Layer 4 of a small transformer language model trained on English Wikipedia (12 layers, counted from 0, width 64).
Take only the direct path to the model's output, skipping the later layers: a vector added to the residual stream pushes a token's score in proportion to its dot product with that token's output vector.

Output vectors of the tokens that the questions are about. A number n stands for n times 0.017.
"ain": -5 -29 -8 -24 43 -29 -29 44 36 28 9 -66 -9 -58 -34 37 -4 -15 49 14 23 27 -17 35 -15 -60 15 -77 -13 44 13 -31 18 18 -21 -33 54 54 15 -48 28 -36 -7 18 40 31 62 -19 8 58 16 -26 -31 33 -13 7 -55 -50 -31 17 -21 9 25 -15
"duc": 2 -12 27 -3 43 16 -21 -43 -3 25 -8 -44 9 -5 -50 53 -45 -31 41 -24 0 54 43 -16 31 -5 -33 -32 -17 31 1 0 -72 -39 -6 -2 -8 52 -66 -27 49 18 0 22 -27 -2 -18 11 34 11 -18 -43 -14 -16 17 0 40 25 -2 31 32 9 -19 43
"ý": 2 -14 -11 -2 27 24 13 -10 -12 -14 34 -33 23 -35 -18 10 13 -17 -28 17 10 58 -13 50 31 -68 21 7 -25 -42 -7 24 -8 33 40 -49 9 -1 -33 -16 33 -6 -13 4 44 32 18 62 25 70 10 -77 -12 -10 -15 51 25 -44 -64 -14 -41 -22 -32 -12
"American": 31 10 20 -13 14 2 -25 -25 29 -10 12 30 -11 26 -77 6 35 19 26 35 60 5 51 14 4 -60 -11 -51 -5 -5 65 54 -1 -44 28 -58 35 8 -60 3 -12 13 -13 75 -36 -46 3 44 -1 67 25 -50 -31 -29 23 0 -5 -27 -65 -26 -30 23 -38 -32
"land": 0 12 -11 -11 11 -22 6 29 -44 -38 36 -23 6 14 -4 45 -50 9 21 -5 32 -8 -5 2 25 -29 7 -40 -10 -43 38 -48 26 -8 62 -13 73 1 -29 9 -12 44 20 12 40 33 -59 4 -19 29 10 -12 11 22 -28 11 -48 -29 5 58 -61 -42 20 -34
"|": 7 -43 -8 -11 -1 34 -45 -12 26 -8 -31 23 -17 -6 1 -14 19 -42 39 47 -30 6 15 -13 9 -35 -3 -32 -38 27 -2 -5 -30 -13 21 17 12 -3 -14 46 31 6 22 24 9 11 54 5 10 -32 -2 14 -8 -34 5 42 30 -54 -30 9 -47 -16 22 36
"th": 1 64 27 -33 -45 -1 -48 -21 -24 -2 -35 0 12 58 29 4 0 4 8 -19 4 -55 18 24 54 4 -34 -16 21 48 -10 4 -2 -2 22 -24 -2 51 -22 38 -8 41 3 -51 -60 -2 -37 16 -55 -34 -6 -52 14 15 16 30 5 35 -1 17 13 -27 32 -3
",": -11 26 -39 16 -11 -14 -6 -30 -32 -20 7 2 11 24 26 -31 -20 7 21 -23 -32 5 -15 -12 13 9 -21 33 -9 0 -11 4 32 -14 -16 -6 -40 -9 42 0 -30 36 21 5 35 -17 36 -18 23 -32 -11 41 19 25 9 -1 -27 -13 0 43 18 -11 0 -8
" Char": 0 -17 27 -22 44 20 0 28 -11 -11 -6 -14 -11 11 -18 4 -20 36 26 50 0 5 7 -9 -14 10 32 -15 -3 21 30 24 -11 -9 3 0 -9 -18 -23 3 -10 -5 -31 -5 -23 -29 -12 14 40 15 -32 -10 -7 -5 -18 -5 51 7 8 -43 -11 -13 -33 15
" All": 10 26 5 -16 20 2 -5 38 -1 9 -1 23 -4 -13 20 -30 0 8 18 6 -26 -18 9 -18 1 -4 -30 -3 -10 8 44 43 16 18 -25 -7 -5 -10 -21 -25 -1 -50 -18 15 -8 -16 -19 -5 -14 29 0 4 4 23 6 6 39 -20 -22 -4 -6 0 -3 9
"form": -1 30 43 5 -30 -15 -29 -66 -11 -15 10 40 17 -34 -8 7 13 -34 41 -14 42 25 -2 -30 54 -21 -18 -26 -33 22 51 7 7 -33 27 -51 29 59 -88 -45 62 -26 -6 -4 20 6 -35 24 0 -31 12 -21 -30 -14 -10 29 5 3 -22 15 50 38 3 6
"ough": 15 10 16 -21 39 -4 44 22 -4 48 -11 -87 58 -34 6 68 -20 20 41 29 -33 -13 38 26 -17 -20 -15 14 -13 -39 -29 28 11 -39 20 -43 -2 -41 11 -33 24 -95 5 18 -22 -17 45 19 -13 0 0 -79 -20 28 -28 56 27 -54 35 4 -13 17 42 -26

Each question shows what one neuron of this layer's MLP adds at an activation of 1. A number n stands for n times 0.0073.

n28: 7 -3 0 -7 0 5 -2 -21 5 26 -15 -24 -1 6 12 3 2 -19 9 -2 22 9 14 -15 31 -2 19 0 -14 2 -1 -1 -27 18 12 0 -19 13 -8 12 -2 19 -11 6 1 3 21 -10 -15 0 0 -6 5 15 -19 -8 4 -15 5 -5 -2 -24 2 22
Which three tokens does it push up most, strongest first? "duc", "|", "th"

n238: 29 27 20 13 28 -38 22 -22 35 -27 47 12 -1 -16 -3 -19 1 16 25 -21 41 0 -17 -9 18 7 36 20 29 17 -5 0 -23 15 -12 22 -4 21 -20 -7 20 4 -4 43 -31 -18 1 14 0 -46 21 9 -3 -23 -12 -20 28 -66 11 -28 18 30 20 -14
Pushed up most: "form"

n99: 16 -10 -2 -29 -13 -11 -38 -19 -17 -33 5 0 -10 20 17 -56 -29 26 3 7 -42 1 22 10 -1 -34 35 -28 10 3 -2 -15 4 5 -13 -3 -37 4 26 -19 14 -1 -7 -4 50 11 -5 -20 26 -27 -14 -8 11 12 29 12 23 12 49 -8 -9 32 -28 -21
Which three tokens does it push up most, strongest first? ",", " Char", "|"

n145: -7 -20 -15 9 -8 8 -23 25 -12 -3 6 -4 7 6 24 6 11 9 3 12 2 -6 -15 -3 -31 32 -4 -1 -2 21 17 4 -4 14 0 -14 9 -29 -16 23 0 -17 -11 2 -14 -6 -10 -4 -25 12 -11 -7 22 14 -8 -4 -10 -12 -13 -23 8 4 17 -21
Which two tokens does it push up most, strongest first? " All", " Char"

n218: -9 12 -12 40 1 -7 -11 19 -9 7 3 20 -5 2 4 -7 6 1 1 -21 -6 -19 -7 -15 31 -8 -39 -6 22 -5 3 11 0 -20 -4 12 7 -8 9 33 32 -3 11 7 12 1 -4 4 -4 -2 1 -26 5 4 -2 40 -12 10 14 7 -16 -25 7 17
Pushed up most: "th"

n77: -11 -9 12 9 2 8 -1 -4 1 -13 10 8 5 10 -8 1 -3 9 9 -2 -8 -8 14 -5 -12 -1 9 0 5 4 8 0 3 -17 4 2 -1 1 2 8 3 5 1 -6 -10 4 3 -7 -10 5 2 3 5 -11 9 -11 -11 6 -5 -4 -4 3 11 11
Pushed up most: "American"

n168: -7 -20 -2 -9 4 15 5 0 1 -28 1 -10 3 -3 0 -18 -20 -6 -29 1 0 -15 -18 4 -39 9 -19 -12 -19 48 10 3 9 -34 -9 25 7 11 -25 9 29 7 -42 29 35 28 -20 15 50 -1 0 -19 19 16 3 -7 6 16 -13 27 2 -2 45 0
Which of these tokens does it push down most? "ough"

n85: -8 3 -3 5 8 22 -21 6 7 -24 14 9 -12 -5 12 -48 -2 25 -10 13 -8 1 -13 -34 8 -17 -20 13 11 10 22 7 2 5 -17 4 -3 -30 -10 -27 -1 -10 -17 27 1 27 -23 -11 23 -4 -13 10 1 -3 -18 3 3 -20 -4 18 6 -1 -32 -3
Pushed up most: " All"

n249: 4 -8 -3 -11 -14 8 9 7 -8 -2 23 11 10 -18 -23 27 25 19 -22 -19 -6 3 25 25 -9 -23 -30 -14 -8 -12 10 0 12 -13 20 -13 -10 28 -21 1 38 3 -17 7 -22 10 -1 16 -9 13 7 -2 -21 -14 10 -5 13 3 -17 22 3 -7 3 -18
Pushed up most: "American"

n57: -16 17 17 -3 14 -3 18 -11 -10 -2 12 7 -14 -9 -1 19 -3 13 -22 -53 -18 10 15 15 2 6 2 8 17 -5 15 -17 -3 -16 8 10 -23 19 10 18 -14 -1 21 -23 37 -4 17 -2 13 -24 37 2 7 23 10 -52 -3 14 23 -25 -33 9 -24 -16
Pushed up most: ","

n164: 6 -11 3 5 2 5 -5 -18 9 -1 -4 3 9 -4 -18 11 0 25 22 9 10 4 8 18 -2 -8 2 1 -4 -10 -20 20 10 -18 -9 1 6 18 2 6 -10 -2 14 -10 12 2 -9 -8 -3 0 4 -8 -15 -3 6 16 -6 7 9 -4 -2 -6 9 -9
Which of these tokens does it push down most? " All"

n51: 15 -10 -3 11 -7 -5 -8 -15 5 -31 26 1 -20 21 -12 21 -7 14 23 -22 -2 -20 13 -7 13 8 -8 6 1 2 13 -2 -3 -21 -13 -46 -11 15 11 23 2 -27 -32 -1 19 15 24 16 -22 -35 7 -18 -24 2 -31 -24 6 9 -11 18 6 -3 -17 -4
Which three tokens does it push up most, strongest first? "form", "American", "th"

n32: 5 0 -9 2 4 5 14 -9 -20 -18 5 26 -3 -28 -22 10 -2 27 -21 -17 -21 21 7 36 5 -16 19 21 10 20 5 -11 -8 8 -12 -6 -19 17 1 -12 4 22 10 -18 20 -2 -12 22 29 -6 7 -5 -11 -7 -5 -8 17 -8 -28 23 -8 -27 -2 7
Pushed up most: "ý"

n6: 7 28 23 37 37 -1 -11 2 -6 -35 -5 -4 -6 18 3 -14 18 17 -13 40 9 -37 2 -11 -7 8 2 21 3 6 -7 27 -41 -28 9 -14 56 -2 -5 -11 -10 -18 36 -17 -26 24 -5 -40 24 -58 -45 -6 -5 17 13 -2 7 -15 -28 -4 15 11 -29 5
Pushed up most: " Char"

n134: 12 14 8 42 -15 -21 -16 29 20 -10 -7 23 15 -16 -8 -16 -53 -30 10 25 -8 29 18 16 -2 12 2 1 -20 -48 16 -7 -34 48 -13 33 -8 -24 21 28 -32 43 -11 -17 -10 -12 25 28 -18 -3 -29 43 36 -8 -68 -38 17 31 -13 9 15 12 0 7
Which three tokens does it push up most, strongest first? ",", " Char", "|"